Layer 4 of a small transformer language model trained on English Wikipedia (8 layers, counted from 0, width 96).
A neuron's activation on a vector x is SiLU(weights . x + bias), where the dot is the dot product.

Input weights of the MLP neurons that the questions are about. A number n stands for (n - 500) times 0.0015.
n17 (bias -0.028): 392 611 512 521 642 671 635 525 474 413 520 717 581 445 476 432 416 479 488 534 533 465 464 602 633 367 409 620 382 584 668 700 403 439 635 425 524 597 458 522 836 539 625 595 662 573 410 431 702 623 448 435 345 467 362 667 520 517 494 586 462 451 431 405 464 513 562 288 367 505 342 500 461 399 551 479 540 580 465 516 556 323 613 279 376 557 466 546 529 393 484 667 587 419 482 440
n47 (bias -0.028): 495 408 449 425 564 589 663 387 494 603 345 409 383 562 603 506 472 612 684 674 362 479 638 399 651 590 483 438 514 527 330 503 507 514 577 500 574 458 382 617 478 418 514 527 517 572 471 315 476 487 373 584 423 386 354 487 520 584 564 461 378 485 495 438 498 497 442 301 445 482 395 477 538 452 546 558 563 443 552 516 481 469 510 408 400 526 553 638 510 668 552 423 646 507 554 503
n68 (bias -0.030): 436 470 528 462 449 459 417 520 365 452 443 711 533 481 382 385 331 463 352 480 512 431 409 353 271 538 450 390 463 620 383 497 473 407 409 203 561 697 500 353 582 362 418 667 582 473 638 655 483 621 557 460 400 596 542 667 521 344 682 568 630 697 540 630 562 457 609 491 596 511 564 450 431 401 391 547 448 497 455 594 461 425 464 444 522 391 511 797 506 362 422 623 403 575 423 625
n70 (bias -0.092): 427 574 382 415 604 646 433 424 548 399 486 458 536 611 527 384 551 461 428 614 479 513 484 546 379 519 512 471 489 553 382 456 521 565 533 414 538 371 604 498 540 388 429 552 494 389 561 546 529 435 395 427 434 500 456 596 546 552 531 577 570 447 531 372 506 540 509 496 457 542 483 527 531 460 456 523 456 549 380 616 569 437 583 579 447 508 522 491 492 544 374 530 331 551 463 453
n76 (bias -0.055): 168 153 449 563 468 673 451 477 705 485 648 524 409 644 601 463 518 329 342 602 306 615 666 493 654 493 545 639 571 679 633 581 450 609 486 540 482 500 439 355 564 467 675 643 855 504 364 466 344 370 418 475 404 402 504 544 432 435 466 713 428 519 476 500 493 694 468 312 508 689 665 380 503 262 424 409 560 465 327 483 495 412 563 561 591 507 521 587 528 342 516 586 548 456 280 658
n85 (bias -0.026): 249 573 456 493 641 483 538 485 690 496 638 500 535 596 593 500 301 479 428 705 394 462 460 352 382 518 552 585 425 722 563 296 432 586 486 442 513 682 374 462 330 316 440 699 321 468 855 496 461 299 660 519 571 685 492 526 367 466 485 598 355 506 399 526 550 519 345 360 521 475 410 529 265 212 577 656 458 344 656 517 532 489 626 377 302 511 462 706 454 673 298 479 599 341 357 496
n97 (bias -0.026): 444 423 462 407 365 569 336 480 590 368 508 549 414 620 615 479 528 465 530 406 540 406 563 498 500 534 492 481 604 456 502 529 430 571 410 546 520 567 422 535 356 513 559 464 532 514 494 474 449 440 466 580 321 392 476 420 514 411 631 566 406 527 481 557 428 493 466 404 590 511 571 500 485 534 540 417 522 429 490 429 500 523 476 563 433 343 574 425 508 636 439 531 481 548 621 562
n118 (bias -0.055): 529 460 387 586 483 413 446 522 431 438 394 492 165 521 390 459 359 258 478 612 362 500 385 393 489 439 503 457 573 442 466 452 451 553 362 360 457 657 545 148 522 528 627 459 493 634 537 416 519 579 561 604 400 395 596 646 481 390 718 530 448 595 784 565 526 440 485 463 544 527 613 387 490 418 408 588 515 304 390 855 557 557 283 457 468 379 654 381 445 650 454 533 543 199 571 612
n130 (bias -0.003): 350 441 504 552 578 597 395 554 575 500 472 549 507 526 673 481 354 403 568 424 566 373 444 191 583 670 406 829 432 652 476 457 615 488 439 540 574 614 602 423 463 268 604 605 361 486 424 329 367 519 481 405 239 460 595 578 322 396 466 619 397 754 605 377 544 387 484 682 742 608 723 441 453 283 364 412 390 492 408 554 456 654 616 478 379 530 529 588 793 594 683 621 548 520 504 562
n154 (bias -0.054): 525 619 521 267 453 619 660 316 534 514 649 694 480 479 564 457 605 514 460 712 406 372 734 543 526 584 421 351 504 379 672 309 469 366 459 594 447 644 417 591 439 521 565 667 681 602 590 496 667 649 425 533 320 635 507 581 650 721 573 537 351 446 432 560 386 730 302 284 472 446 554 657 298 395 416 604 579 637 318 408 621 409 513 475 388 511 416 545 456 466 436 389 619 497 376 342
n155 (bias -0.065): 307 671 557 433 398 650 466 337 529 404 509 437 555 580 495 29 596 293 586 356 500 297 562 384 571 358 458 795 505 424 576 593 517 270 461 718 627 350 626 528 506 778 788 555 405 483 609 473 514 356 330 481 453 570 706 735 824 666 367 622 344 511 614 491 508 388 418 408 475 542 545 588 573 530 816 574 555 444 279 552 567 641 791 558 606 509 384 610 714 379 424 558 443 553 542 787
n159 (bias -0.008): 544 388 330 547 428 506 435 552 460 551 743 572 601 462 568 471 395 348 747 656 394 438 591 421 664 550 462 396 564 625 650 392 506 507 345 574 496 574 525 435 481 366 453 607 561 548 433 458 444 437 446 658 409 380 477 591 442 418 432 586 406 567 557 522 494 658 514 391 500 388 286 639 332 319 469 593 696 421 647 727 595 494 426 407 438 540 418 480 569 540 503 381 547 457 742 500
n164 (bias -0.022): 365 500 365 392 351 471 508 497 515 503 535 413 368 486 471 451 497 517 265 495 573 506 552 532 433 452 420 450 631 587 497 660 533 623 431 363 427 506 531 412 496 492 518 484 635 525 390 497 392 446 437 393 549 528 573 753 438 423 447 382 720 583 365 546 500 697 525 403 586 791 604 539 438 539 452 483 433 602 495 487 588 312 495 466 427 514 516 664 473 503 479 642 489 469 434 592
n169 (bias -0.037): 453 566 588 341 419 493 471 273 380 361 367 360 350 427 668 561 602 350 690 453 404 436 753 536 438 431 504 554 354 452 500 407 635 288 590 287 638 532 455 496 553 508 450 522 460 485 710 421 708 688 430 679 377 751 683 589 618 681 512 628 484 616 419 613 399 679 358 317 435 526 480 645 334 234 542 679 750 549 493 532 572 634 485 781 239 723 566 604 619 470 438 396 611 493 387 395
n180 (bias -0.057): 404 415 496 463 567 196 426 479 649 386 480 486 337 656 631 559 323 293 492 485 374 457 456 316 285 414 631 629 381 793 570 697 381 496 393 339 415 639 303 262 286 365 407 551 695 196 429 546 418 604 558 489 520 452 462 381 402 646 492 605 297 616 485 587 622 664 305 337 574 577 429 447 466 159 447 658 416 491 441 700 557 472 243 515 305 476 593 557 555 572 456 645 655 327 399 731
n204 (bias -0.025): 357 431 524 309 356 535 555 381 595 446 370 449 485 650 560 335 658 652 597 582 454 542 493 494 352 537 419 531 507 544 520 548 375 179 345 316 526 680 419 497 427 381 600 485 422 390 610 569 529 404 466 455 473 524 547 466 611 491 522 523 513 603 615 488 628 435 311 587 465 710 509 722 489 490 640 633 617 396 420 586 514 625 506 474 576 460 339 744 482 443 556 540 494 548 576 442
n222 (bias -0.039): 310 393 525 393 405 239 611 608 319 496 500 581 427 529 354 310 570 475 459 748 321 588 571 466 378 445 545 294 587 440 473 753 439 504 443 352 482 259 338 603 500 416 671 643 462 440 616 477 523 237 522 346 532 287 594 665 588 387 492 608 504 371 520 533 407 411 429 382 450 560 537 544 630 428 507 417 421 388 482 646 522 239 629 500 409 504 588 622 355 464 433 599 635 345 775 737
n230 (bias -0.032): 427 361 548 606 506 438 463 506 452 296 711 450 340 449 527 478 392 345 642 717 521 607 368 463 619 494 396 636 474 534 538 541 558 557 339 399 478 509 335 209 549 539 617 571 463 485 697 577 446 430 588 433 515 461 640 491 487 506 463 691 494 430 596 503 552 408 373 588 473 595 743 452 555 444 432 447 349 459 454 628 532 464 646 356 425 530 551 477 604 406 655 413 398 414 549 563
n232 (bias -0.018): 503 441 514 697 446 428 476 598 473 389 620 347 492 534 519 608 272 406 500 521 492 467 454 553 591 316 322 652 521 579 657 384 550 428 514 550 335 655 542 288 482 520 463 446 497 467 695 742 632 362 351 537 440 598 515 494 562 556 553 535 418 388 531 497 474 614 531 478 609 536 491 441 518 449 520 550 695 482 522 587 630 517 473 527 455 585 565 485 396 511 524 437 590 445 517 690
n239 (bias -0.054): 500 389 387 542 246 504 636 487 563 652 654 630 680 753 668 564 510 414 768 453 387 386 509 157 550 601 314 562 527 669 455 452 512 344 271 251 645 673 529 408 301 672 459 772 397 476 530 513 473 453 462 572 431 363 300 420 610 421 666 632 465 659 581 369 287 593 436 448 486 576 483 533 269 195 508 662 409 278 621 611 486 358 452 485 328 483 519 649 520 767 319 386 701 291 594 540
n240 (bias -0.080): 575 291 484 445 601 597 405 271 421 467 593 666 451 413 467 428 377 275 520 616 558 456 534 431 675 388 259 559 597 494 486 493 475 609 494 383 488 523 607 553 480 407 399 469 665 457 573 546 558 640 458 583 301 490 497 523 626 497 397 436 424 483 600 497 349 660 490 436 500 676 405 446 371 311 449 611 652 609 346 619 655 538 622 462 449 497 379 490 677 469 541 311 382 591 432 617
n243 (bias -0.023): 466 374 464 435 446 456 524 600 638 497 344 568 424 644 403 535 454 480 516 684 495 390 553 618 605 678 541 376 508 520 475 379 377 579 462 449 487 542 374 433 490 477 497 510 642 393 519 360 658 440 482 467 493 457 489 425 345 582 508 454 684 527 434 484 516 462 439 429 695 632 458 482 540 583 286 528 407 631 502 453 553 477 421 562 533 526 541 553 448 528 287 546 582 469 518 559
n249 (bias -0.009): 475 256 403 424 530 508 485 549 495 528 416 603 324 496 477 511 471 504 379 556 442 479 639 557 612 647 487 382 498 427 348 444 470 597 426 553 454 498 544 502 422 487 439 377 504 610 328 397 564 498 466 506 450 491 530 545 549 552 484 574 579 477 482 423 526 571 437 542 445 577 553 493 553 529 456 582 383 583 498 496 497 403 583 487 527 582 625 495 450 557 433 450 625 547 364 509
n264 (bias -0.058): 493 428 507 631 434 469 497 477 562 466 584 480 459 613 537 424 470 292 318 524 659 523 403 524 446 547 476 570 433 625 349 587 412 892 560 461 622 500 386 440 672 457 347 700 486 402 321 672 304 574 449 391 402 550 556 656 484 364 767 682 353 565 397 526 651 473 571 603 455 441 671 396 546 395 399 407 369 535 228 549 510 554 600 474 482 337 616 727 486 472 535 774 612 260 231 591
n269 (bias -0.040): 387 386 246 542 494 540 672 538 481 602 457 610 357 482 404 340 525 439 404 480 374 198 513 554 516 563 438 567 425 526 397 390 453 580 550 539 582 571 358 434 526 263 147 586 588 480 534 382 545 576 399 500 357 545 366 521 651 551 612 446 463 580 500 603 396 529 458 551 514 590 559 470 489 600 542 574 568 373 543 511 494 572 371 586 485 488 534 617 430 671 425 581 485 589 298 406
n293 (bias -0.074): 464 416 478 455 598 587 497 343 592 447 592 479 406 487 653 491 351 413 552 689 449 423 534 443 760 382 276 736 445 509 571 383 426 652 593 550 621 546 594 639 560 303 362 536 578 324 660 549 615 393 661 631 463 576 365 382 646 512 460 512 398 582 512 404 399 551 424 573 478 426 347 465 500 446 611 658 566 426 494 514 690 604 582 359 462 595 424 421 660 456 476 378 487 556 361 523
n296 (bias -0.048): 571 528 441 697 348 316 458 597 607 542 408 520 570 615 441 537 385 410 614 593 485 469 492 476 361 337 358 387 624 592 488 686 266 492 353 321 447 557 318 392 279 614 512 563 552 314 481 538 343 455 485 433 507 328 447 441 589 476 370 486 446 430 520 526 785 786 420 619 513 709 530 485 527 352 445 657 740 406 500 591 483 375 511 389 298 411 466 464 396 713 448 534 714 123 622 496
n313 (bias -0.016): 427 473 633 300 334 395 747 527 411 500 507 620 545 384 488 440 578 381 726 493 399 409 469 337 465 608 537 637 434 721 562 455 451 577 321 368 669 500 347 350 523 453 672 672 473 500 585 470 473 529 493 323 476 571 310 569 437 425 493 736 317 441 692 289 523 393 414 346 500 553 585 371 351 288 457 704 348 703 444 720 478 450 517 535 378 529 484 660 594 479 446 510 651 301 496 511
n330 (bias -0.045): 490 500 527 562 458 420 691 479 442 532 484 215 442 466 500 473 186 645 716 449 490 432 504 471 679 616 532 525 482 559 380 382 427 338 487 252 527 629 604 249 504 446 419 536 535 267 793 419 471 552 376 424 296 332 468 705 519 433 634 552 359 459 590 435 531 608 769 513 535 515 469 433 519 384 510 611 608 374 421 753 516 517 315 533 395 503 469 540 405 503 672 529 527 525 548 688
n340 (bias -0.039): 541 468 589 466 571 663 327 438 606 516 360 425 426 649 482 558 552 407 383 575 408 513 570 503 318 435 567 489 430 494 332 468 542 484 350 558 511 497 391 484 377 494 547 506 352 590 583 751 493 453 675 450 491 628 631 556 463 633 615 430 420 529 489 478 531 487 557 479 451 630 566 307 347 413 316 375 481 402 500 520 613 442 515 563 334 389 532 680 557 397 586 471 586 321 271 833
n347 (bias -0.051): 574 294 392 456 625 479 524 527 457 564 588 540 455 372 421 490 504 486 336 524 224 496 852 486 605 500 657 655 445 629 558 683 645 550 302 529 448 691 203 545 500 511 464 555 336 630 728 575 327 537 489 519 426 669 504 493 476 534 772 559 281 472 610 665 414 523 390 469 315 419 616 381 353 376 576 777 639 384 532 454 597 471 510 561 688 562 670 429 419 593 429 463 573 507 269 622
n358 (bias -0.012): 434 406 503 354 568 506 580 334 483 540 584 504 429 255 552 461 473 613 421 709 654 480 431 479 410 568 473 336 712 469 469 568 422 483 409 421 481 603 282 597 271 416 336 616 554 484 553 470 435 281 474 458 509 319 264 655 482 382 523 375 537 727 382 526 398 503 678 411 391 644 596 625 329 544 631 573 328 449 484 488 504 526 485 496 478 497 485 611 475 714 431 644 397 568 470 557

Each question shows a token from some text and the vector x that enters the MLP there. A number n stands for (n - 500) times 0.016.

" three": 468 484 485 420 513 480 389 483 510 477 468 481 467 477 494 562 567 475 560 540 532 466 502 570 515 477 516 474 463 514 570 478 543 520 437 481 510 459 499 496 503 539 473 515 479 476 591 549 444 553 526 329 592 492 494 465 574 491 443 560 502 406 472 485 408 539 456 503 464 497 349 533 502 557 507 479 522 523 487 510 97 501 514 539 488 479 467 548 442 454 445 465 438 516 526 301
The most active neuron and its activation: n169, at about 0.91

" of": 493 485 502 541 491 430 407 492 502 499 434 461 531 510 547 516 478 447 544 470 551 545 495 509 530 522 480 463 407 545 487 493 512 489 459 585 525 469 551 495 501 443 547 516 566 530 512 468 418 535 450 325 482 503 448 527 509 492 550 509 476 450 446 481 482 475 550 483 477 509 371 466 514 623 477 431 491 504 439 508 55 464 528 477 463 527 536 482 476 551 561 515 459 544 482 410
Which neuron lights up most? n130

"elli": 454 445 469 511 470 520 307 469 484 439 553 434 544 532 530 587 562 519 515 521 440 431 463 496 465 557 535 516 462 514 477 480 555 440 427 485 492 430 589 504 527 468 488 469 589 528 460 484 450 518 493 270 508 546 422 488 477 555 510 493 526 502 556 491 474 513 466 467 520 527 290 497 513 804 448 490 467 503 510 476 325 499 551 527 492 505 515 524 454 457 398 459 469 508 454 433
Which neuron lights up most? n70

"\n\n": 483 439 560 474 558 494 363 502 473 441 498 489 448 482 541 681 528 422 567 516 481 497 521 478 559 431 461 491 502 466 543 492 543 520 453 456 456 469 601 506 551 402 450 505 564 461 541 468 490 584 471 330 541 442 463 482 536 441 545 482 496 461 508 464 405 502 534 451 496 398 270 513 467 547 468 482 515 511 483 595 212 533 530 523 454 513 538 477 450 482 452 506 463 621 504 499
The most active neuron and its activation: n240, at about 2.1

"9": 523 445 521 569 504 494 317 488 487 403 490 480 455 530 487 567 495 430 378 579 546 476 484 581 479 504 485 471 505 475 491 483 547 511 419 538 342 475 566 469 499 535 521 442 499 526 546 541 525 539 531 327 576 516 492 506 513 517 496 433 505 434 534 492 456 464 555 536 562 572 325 517 555 721 479 487 539 543 465 477 242 551 565 529 443 475 510 476 405 467 473 423 444 509 480 546
The two highest activations, in order: n232, n340

" village": 362 566 451 428 590 416 374 476 425 443 489 455 493 559 512 491 568 509 508 481 443 545 475 523 539 507 555 526 418 493 470 476 531 459 429 481 525 402 556 532 481 463 509 464 510 467 546 499 438 435 504 273 559 517 429 421 489 480 543 499 504 469 481 504 506 516 440 482 451 458 270 559 524 680 483 505 494 505 487 519 235 545 477 533 477 426 503 506 475 424 493 501 521 518 513 425
The three highest activations, in order: n204, n70, n222

"year": 453 556 528 416 542 501 367 481 457 474 498 486 518 475 464 504 528 478 521 441 499 513 523 597 470 511 567 502 426 517 543 482 586 481 461 465 481 427 623 510 517 472 524 482 478 419 606 496 495 558 534 343 639 546 442 522 534 584 537 542 529 458 497 538 425 484 430 497 430 559 240 557 501 621 503 549 542 488 478 501 220 523 495 509 506 411 456 494 390 525 461 423 475 555 473 361
Which neuron lights up most? n169

"|": 514 486 510 452 524 508 374 449 523 460 544 448 492 459 555 570 549 388 554 566 499 457 556 503 660 468 477 582 520 507 523 483 547 520 524 534 282 470 592 559 483 452 494 501 508 503 541 503 511 514 515 369 497 510 498 464 501 543 470 450 436 506 510 496 385 555 481 533 503 495 275 495 509 566 533 472 544 513 505 428 175 559 521 486 472 500 477 474 492 467 487 451 493 528 561 426
Which neuron lights up most? n293

" Su": 488 505 428 462 522 514 387 444 442 461 530 526 495 456 536 583 563 458 471 544 525 420 475 524 539 505 570 501 574 529 468 510 507 466 433 533 446 430 537 462 511 514 476 452 545 578 511 472 476 550 463 315 543 502 486 545 460 497 593 530 490 432 534 444 496 479 575 484 479 422 378 459 488 768 477 533 406 538 431 298 261 470 520 523 473 501 461 442 469 495 374 462 476 507 478 354
Which neuron lights up most? n249

"n": 418 458 474 529 494 432 308 469 537 450 510 470 510 504 552 536 480 490 464 464 541 495 481 478 485 521 486 460 493 528 485 502 486 468 426 506 467 518 577 508 483 537 521 503 505 468 482 481 465 525 471 289 547 459 450 483 541 449 498 463 505 507 501 460 493 553 511 534 504 511 308 545 509 803 520 536 485 540 470 526 201 521 524 515 417 457 513 491 475 508 466 450 433 510 549 422
Which neuron lights up most? n296

" a": 492 502 443 465 511 457 427 481 452 523 527 487 497 472 489 547 538 487 556 484 474 502 562 519 526 497 540 496 461 578 542 547 557 522 441 461 468 537 490 536 485 488 430 508 466 485 553 540 449 553 491 343 532 489 398 397 542 438 548 564 456 433 522 502 391 525 495 495 456 401 338 504 494 542 563 539 488 477 471 498 83 509 556 553 519 453 542 435 492 580 457 481 475 500 522 376
The three highest activations, in order: n347, n239, n313

" support": 481 510 473 515 608 495 349 539 477 476 479 480 489 507 486 503 474 426 560 461 458 563 446 522 512 571 554 527 513 515 516 451 572 591 445 496 508 450 481 480 492 454 498 475 471 542 477 498 413 498 536 300 588 521 469 539 435 418 566 559 488 441 508 509 477 430 510 555 510 499 478 499 561 740 449 487 452 495 489 528 151 510 540 540 482 435 507 489 486 459 470 544 442 540 518 424
The two highest activations, in order: n264, n230

"\n": 475 463 523 438 536 517 347 473 512 450 498 464 476 500 532 664 568 396 511 522 488 478 535 496 569 499 464 468 490 472 544 496 512 512 502 440 375 442 572 509 521 421 472 506 576 500 516 497 464 633 446 313 489 519 449 434 489 489 541 472 469 469 531 482 457 500 473 471 482 495 282 529 475 531 424 489 533 509 443 545 212 519 525 519 455 504 492 456 460 431 451 463 438 585 511 429
The most active neuron and its activation: n240, at about 2.5

"=": 477 442 563 525 507 504 410 561 467 487 409 486 572 562 532 544 525 454 623 421 433 440 479 502 548 548 485 480 554 469 525 433 604 539 354 517 442 499 557 553 505 508 555 486 528 560 543 472 456 506 509 286 516 470 421 527 519 508 486 437 485 454 439 445 390 561 543 461 518 337 239 544 484 554 500 511 501 496 575 636 341 474 479 525 410 497 509 492 388 480 491 531 530 541 449 460
The two highest activations, in order: n159, n239

" to": 507 507 499 541 462 492 425 518 545 489 481 474 469 509 536 524 489 485 476 492 453 480 516 562 530 556 576 508 434 551 527 542 529 529 488 532 507 471 529 475 474 508 540 516 539 490 484 488 453 502 497 337 567 448 461 480 453 452 566 553 451 441 514 525 437 455 505 498 526 502 341 436 453 579 502 475 475 521 458 539 33 530 518 527 500 531 469 532 457 499 437 510 522 510 510 390
The most active neuron and its activation: n313, at about 1.3

" as": 467 484 506 523 529 420 424 513 416 444 445 489 461 494 515 591 511 469 555 511 483 491 496 460 489 532 521 491 424 526 481 488 558 520 468 544 541 489 508 456 509 478 462 487 579 484 540 501 465 502 482 345 508 470 466 467 457 484 474 552 477 435 475 487 503 441 519 446 454 391 391 493 549 576 484 540 542 518 506 545 41 502 580 496 475 429 480 486 481 530 466 519 470 489 511 380
The most active neuron and its activation: n313, at about 1.6

".": 489 479 488 563 540 482 375 550 477 418 503 503 483 476 532 584 488 417 563 537 486 473 432 504 520 506 477 440 522 550 496 511 544 445 441 450 340 510 579 460 514 504 420 495 560 493 519 472 430 500 501 338 553 482 510 496 475 551 486 540 494 483 511 495 541 567 534 412 476 423 293 481 523 635 445 513 496 470 491 641 173 580 499 508 467 455 500 456 466 528 449 577 470 536 519 454
Which neuron lights up most? n180

",": 483 464 511 476 544 401 351 489 454 457 447 462 523 509 525 575 515 493 546 507 521 547 436 424 480 530 483 448 526 555 489 482 566 492 448 453 442 449 569 481 496 541 433 509 501 501 537 509 493 512 499 330 510 515 441 449 544 530 555 470 488 498 554 465 567 492 494 475 479 505 371 530 505 551 463 562 484 519 492 508 65 520 477 481 415 503 474 454 480 510 445 531 475 566 536 494
Which neuron lights up most? n180

"22": 507 486 530 552 515 574 310 513 522 379 487 468 460 549 489 567 484 432 384 581 516 499 497 583 494 505 556 443 490 462 479 455 588 510 453 546 330 461 560 499 527 508 520 407 555 508 555 529 559 513 532 335 576 539 499 501 524 534 527 428 480 390 569 507 457 424 556 516 517 554 317 496 556 688 467 502 535 504 484 455 282 532 513 564 476 500 520 447 418 471 474 438 498 522 477 511
The most active neuron and its activation: n340, at about 1.8

" ending": 442 487 559 491 544 517 369 506 515 448 536 501 491 497 468 508 485 460 571 465 510 505 498 551 501 521 549 551 467 483 450 476 556 506 435 439 508 438 594 468 507 487 527 483 470 501 529 489 440 467 506 275 558 462 470 525 449 430 557 545 516 489 545 529 435 536 506 518 529 548 324 500 517 675 468 457 490 489 519 550 139 512 504 560 515 475 506 476 440 443 438 494 504 530 447 479
The most active neuron and its activation: n70, at about 0.68

" wrote": 403 479 531 512 519 499 388 561 489 428 491 519 565 444 451 542 509 456 548 503 528 515 484 474 553 491 497 539 512 477 474 527 565 505 479 387 528 525 533 494 488 507 463 473 568 463 511 517 457 506 509 332 603 466 499 508 521 426 494 588 505 466 522 475 482 442 587 569 529 496 376 508 566 637 485 491 463 563 505 539 105 513 538 560 485 402 531 434 430 410 463 468 450 559 458 502
The two highest activations, in order: n68, n230

"'": 499 531 493 490 541 516 450 469 507 468 482 433 430 505 458 554 499 433 595 437 464 519 486 531 540 477 571 502 463 569 513 470 517 524 488 441 504 514 430 523 486 516 533 459 458 490 519 571 393 545 500 329 610 528 465 515 482 496 563 525 494 485 450 505 493 507 567 463 422 598 351 518 464 714 511 511 514 445 393 469 183 548 466 500 585 499 499 374 375 523 501 465 505 546 361 360
The two highest activations, in order: n347, n269

" the": 503 476 490 522 513 501 408 456 481 500 460 450 531 533 521 558 527 476 515 444 513 479 492 542 475 488 496 455 437 538 526 502 502 509 462 483 530 496 477 528 482 478 458 454 502 513 543 478 438 481 501 343 484 514 449 521 550 475 529 456 473 472 425 508 435 530 485 503 417 485 357 516 480 538 518 474 499 444 525 492 46 475 533 505 497 444 542 453 417 616 480 477 437 491 454 329
Which neuron lights up most? n269

" poor": 478 486 449 455 532 527 358 476 530 495 477 493 535 517 456 472 557 453 564 443 503 489 504 536 504 559 592 508 461 526 526 489 538 501 457 455 516 452 520 539 475 539 516 523 448 518 528 503 456 530 565 338 618 508 405 469 496 471 477 556 527 510 514 508 432 465 479 490 496 489 293 546 503 647 560 514 500 488 476 509 103 481 485 505 501 449 424 547 470 472 444 477 486 534 507 345
The three highest activations, in order: n204, n313, n70

" head": 428 534 475 511 568 474 376 469 430 428 525 466 485 518 540 514 556 501 549 480 487 486 485 587 493 570 579 557 412 521 476 442 535 494 388 431 538 428 558 505 495 465 439 485 464 464 561 478 493 467 500 291 537 558 487 458 476 481 603 529 533 458 477 519 468 491 429 437 486 408 306 603 489 697 484 483 453 538 490 475 211 561 536 531 462 459 482 492 483 438 473 528 479 472 482 409
Which neuron lights up most? n70

" period": 461 543 525 446 522 482 413 573 464 460 561 478 597 461 466 550 489 479 524 515 507 572 489 561 521 497 528 501 508 564 500 478 608 424 399 411 489 520 560 490 512 459 475 507 436 541 564 505 487 503 518 334 616 579 505 504 439 510 555 514 542 493 517 513 411 586 508 468 564 529 335 491 568 762 512 462 495 492 465 515 172 449 499 534 544 438 445 553 420 475 506 484 496 553 466 440
Which neuron lights up most? n68

"an": 446 470 467 501 509 434 351 491 546 478 505 440 490 527 534 541 460 482 482 492 555 537 457 546 488 538 538 445 446 491 509 476 540 456 456 534 515 465 522 541 484 534 495 494 513 481 446 477 482 537 499 282 604 465 442 506 534 458 468 437 570 515 432 449 508 541 569 530 472 496 369 513 531 788 507 481 451 518 445 490 183 487 503 534 447 474 528 533 434 541 479 517 442 464 505 411
The most active neuron and its activation: n358, at about 1.4

" 2001": 450 563 520 494 548 477 384 507 467 375 570 485 443 500 501 512 509 473 535 398 525 458 519 510 531 575 570 521 509 501 496 512 487 498 505 511 373 464 579 494 479 508 491 487 542 460 547 499 465 487 428 295 498 518 427 545 510 510 532 485 506 425 552 462 452 535 495 459 449 473 281 473 560 703 490 485 520 511 483 526 241 454 506 529 494 445 523 366 432 427 470 477 401 583 565 445
The three highest activations, in order: n70, n330, n97

" |": 482 529 477 485 446 477 398 553 481 436 448 489 518 531 489 564 561 468 490 478 524 493 484 457 458 544 565 469 506 506 497 508 548 522 425 520 239 437 504 506 434 522 534 533 464 536 504 496 475 470 420 321 486 500 513 511 431 490 516 486 535 470 471 469 487 441 543 487 478 493 413 503 475 544 507 433 481 547 476 559 142 476 520 505 515 515 514 483 431 498 443 493 492 503 492 443
The most active neuron and its activation: n222, at about 1.3

" .": 439 496 497 501 576 476 404 504 571 389 475 535 472 544 489 598 481 417 545 540 447 500 436 410 520 532 492 485 461 567 469 453 516 546 481 504 394 451 548 487 487 585 519 497 514 447 538 499 430 516 489 316 624 507 461 502 501 493 456 514 497 395 506 466 560 502 514 488 464 422 291 473 482 657 381 548 572 452 457 548 252 538 416 458 458 451 525 420 418 471 420 491 507 461 507 435
Which neuron lights up most? n296

" At": 470 465 519 471 579 487 431 446 511 478 506 546 487 491 546 607 462 396 539 498 512 492 549 421 604 523 537 570 483 531 537 449 528 511 465 534 486 483 602 449 513 516 512 540 565 546 488 436 479 508 499 338 501 528 469 543 489 481 584 522 519 444 558 434 452 527 620 489 542 489 333 437 477 729 482 478 492 454 455 451 154 451 474 491 458 524 508 418 424 495 430 507 492 548 518 397
The most active neuron and its activation: n17, at about 0.81

" enc": 437 503 445 562 476 517 383 557 462 460 419 457 585 516 509 598 550 472 455 534 476 428 423 495 575 566 528 486 410 539 476 468 496 557 443 516 487 457 550 506 485 497 445 536 525 547 536 451 416 498 424 302 420 656 443 499 481 515 543 547 531 398 491 512 443 526 460 533 555 412 297 477 476 714 491 460 498 519 527 421 320 554 560 482 511 462 556 450 422 565 430 531 476 438 435 370
The most active neuron and its activation: n269, at about 2.3

" Prop": 568 532 475 444 554 485 375 511 505 523 554 511 581 468 527 596 528 377 614 362 475 463 505 458 507 576 564 493 506 512 491 434 585 564 457 481 467 482 622 476 523 465 515 518 450 491 498 422 412 468 505 333 542 517 460 590 439 498 607 610 551 474 532 456 459 486 467 533 532 410 389 483 487 768 475 511 523 475 499 467 295 484 493 470 519 445 427 358 486 568 403 484 500 535 487 357
The most active neuron and its activation: n159, at about 0.64

"al": 434 500 478 435 517 433 364 500 550 545 463 501 454 518 548 575 534 478 491 481 499 495 506 542 468 529 509 480 443 475 510 456 570 438 426 522 489 476 522 503 479 537 538 489 503 504 568 479 460 495 549 348 658 514 464 468 546 497 479 518 533 496 473 515 471 538 452 500 515 523 310 557 483 774 508 505 558 524 459 516 156 552 570 555 509 449 440 506 481 553 478 482 445 531 512 356
Which neuron lights up most? n204

"-": 431 483 519 489 523 512 326 476 509 426 464 442 486 539 578 651 495 485 483 469 484 483 446 521 471 575 505 499 425 509 538 429 520 515 386 447 421 500 572 539 483 487 544 489 494 486 552 505 431 501 523 261 505 567 389 459 491 566 488 505 501 465 494 473 489 547 428 514 496 484 308 546 487 588 488 518 472 452 535 452 264 551 523 538 450 513 524 515 422 533 454 502 467 500 442 449
The three highest activations, in order: n85, n180, n70

" sold": 445 529 428 535 534 510 398 552 462 433 484 530 504 486 491 519 531 476 532 536 546 492 412 492 622 520 469 584 480 515 453 480 547 546 455 500 529 451 562 453 480 513 469 527 464 476 490 519 447 578 461 289 505 514 460 480 497 426 508 575 506 440 491 477 483 437 524 558 534 487 355 535 548 695 484 467 430 532 428 562 170 570 595 534 468 490 541 397 497 456 464 468 469 477 502 417
Which neuron lights up most? n130

"s": 489 453 435 513 497 497 399 489 528 497 445 495 477 486 522 599 519 538 520 500 507 514 500 467 540 491 507 460 492 503 507 529 505 492 443 435 509 520 539 523 464 548 475 511 483 492 518 509 418 502 546 357 612 472 428 484 541 465 521 475 520 517 464 490 466 525 492 573 444 497 353 539 459 673 531 520 530 469 482 544 56 510 559 498 495 447 506 428 432 547 466 421 476 465 528 410
Which neuron lights up most? n296

" an": 466 544 493 502 490 510 458 483 514 453 533 463 534 559 540 513 472 547 532 514 471 499 501 429 467 548 523 443 404 547 506 472 535 536 413 431 533 527 497 481 438 548 493 531 418 483 638 485 463 488 502 353 544 565 477 397 498 485 462 543 447 395 414 491 421 503 538 505 426 467 385 508 491 561 554 503 469 498 472 454 87 488 527 513 477 460 508 462 437 603 489 440 493 465 496 341
Which neuron lights up most? n85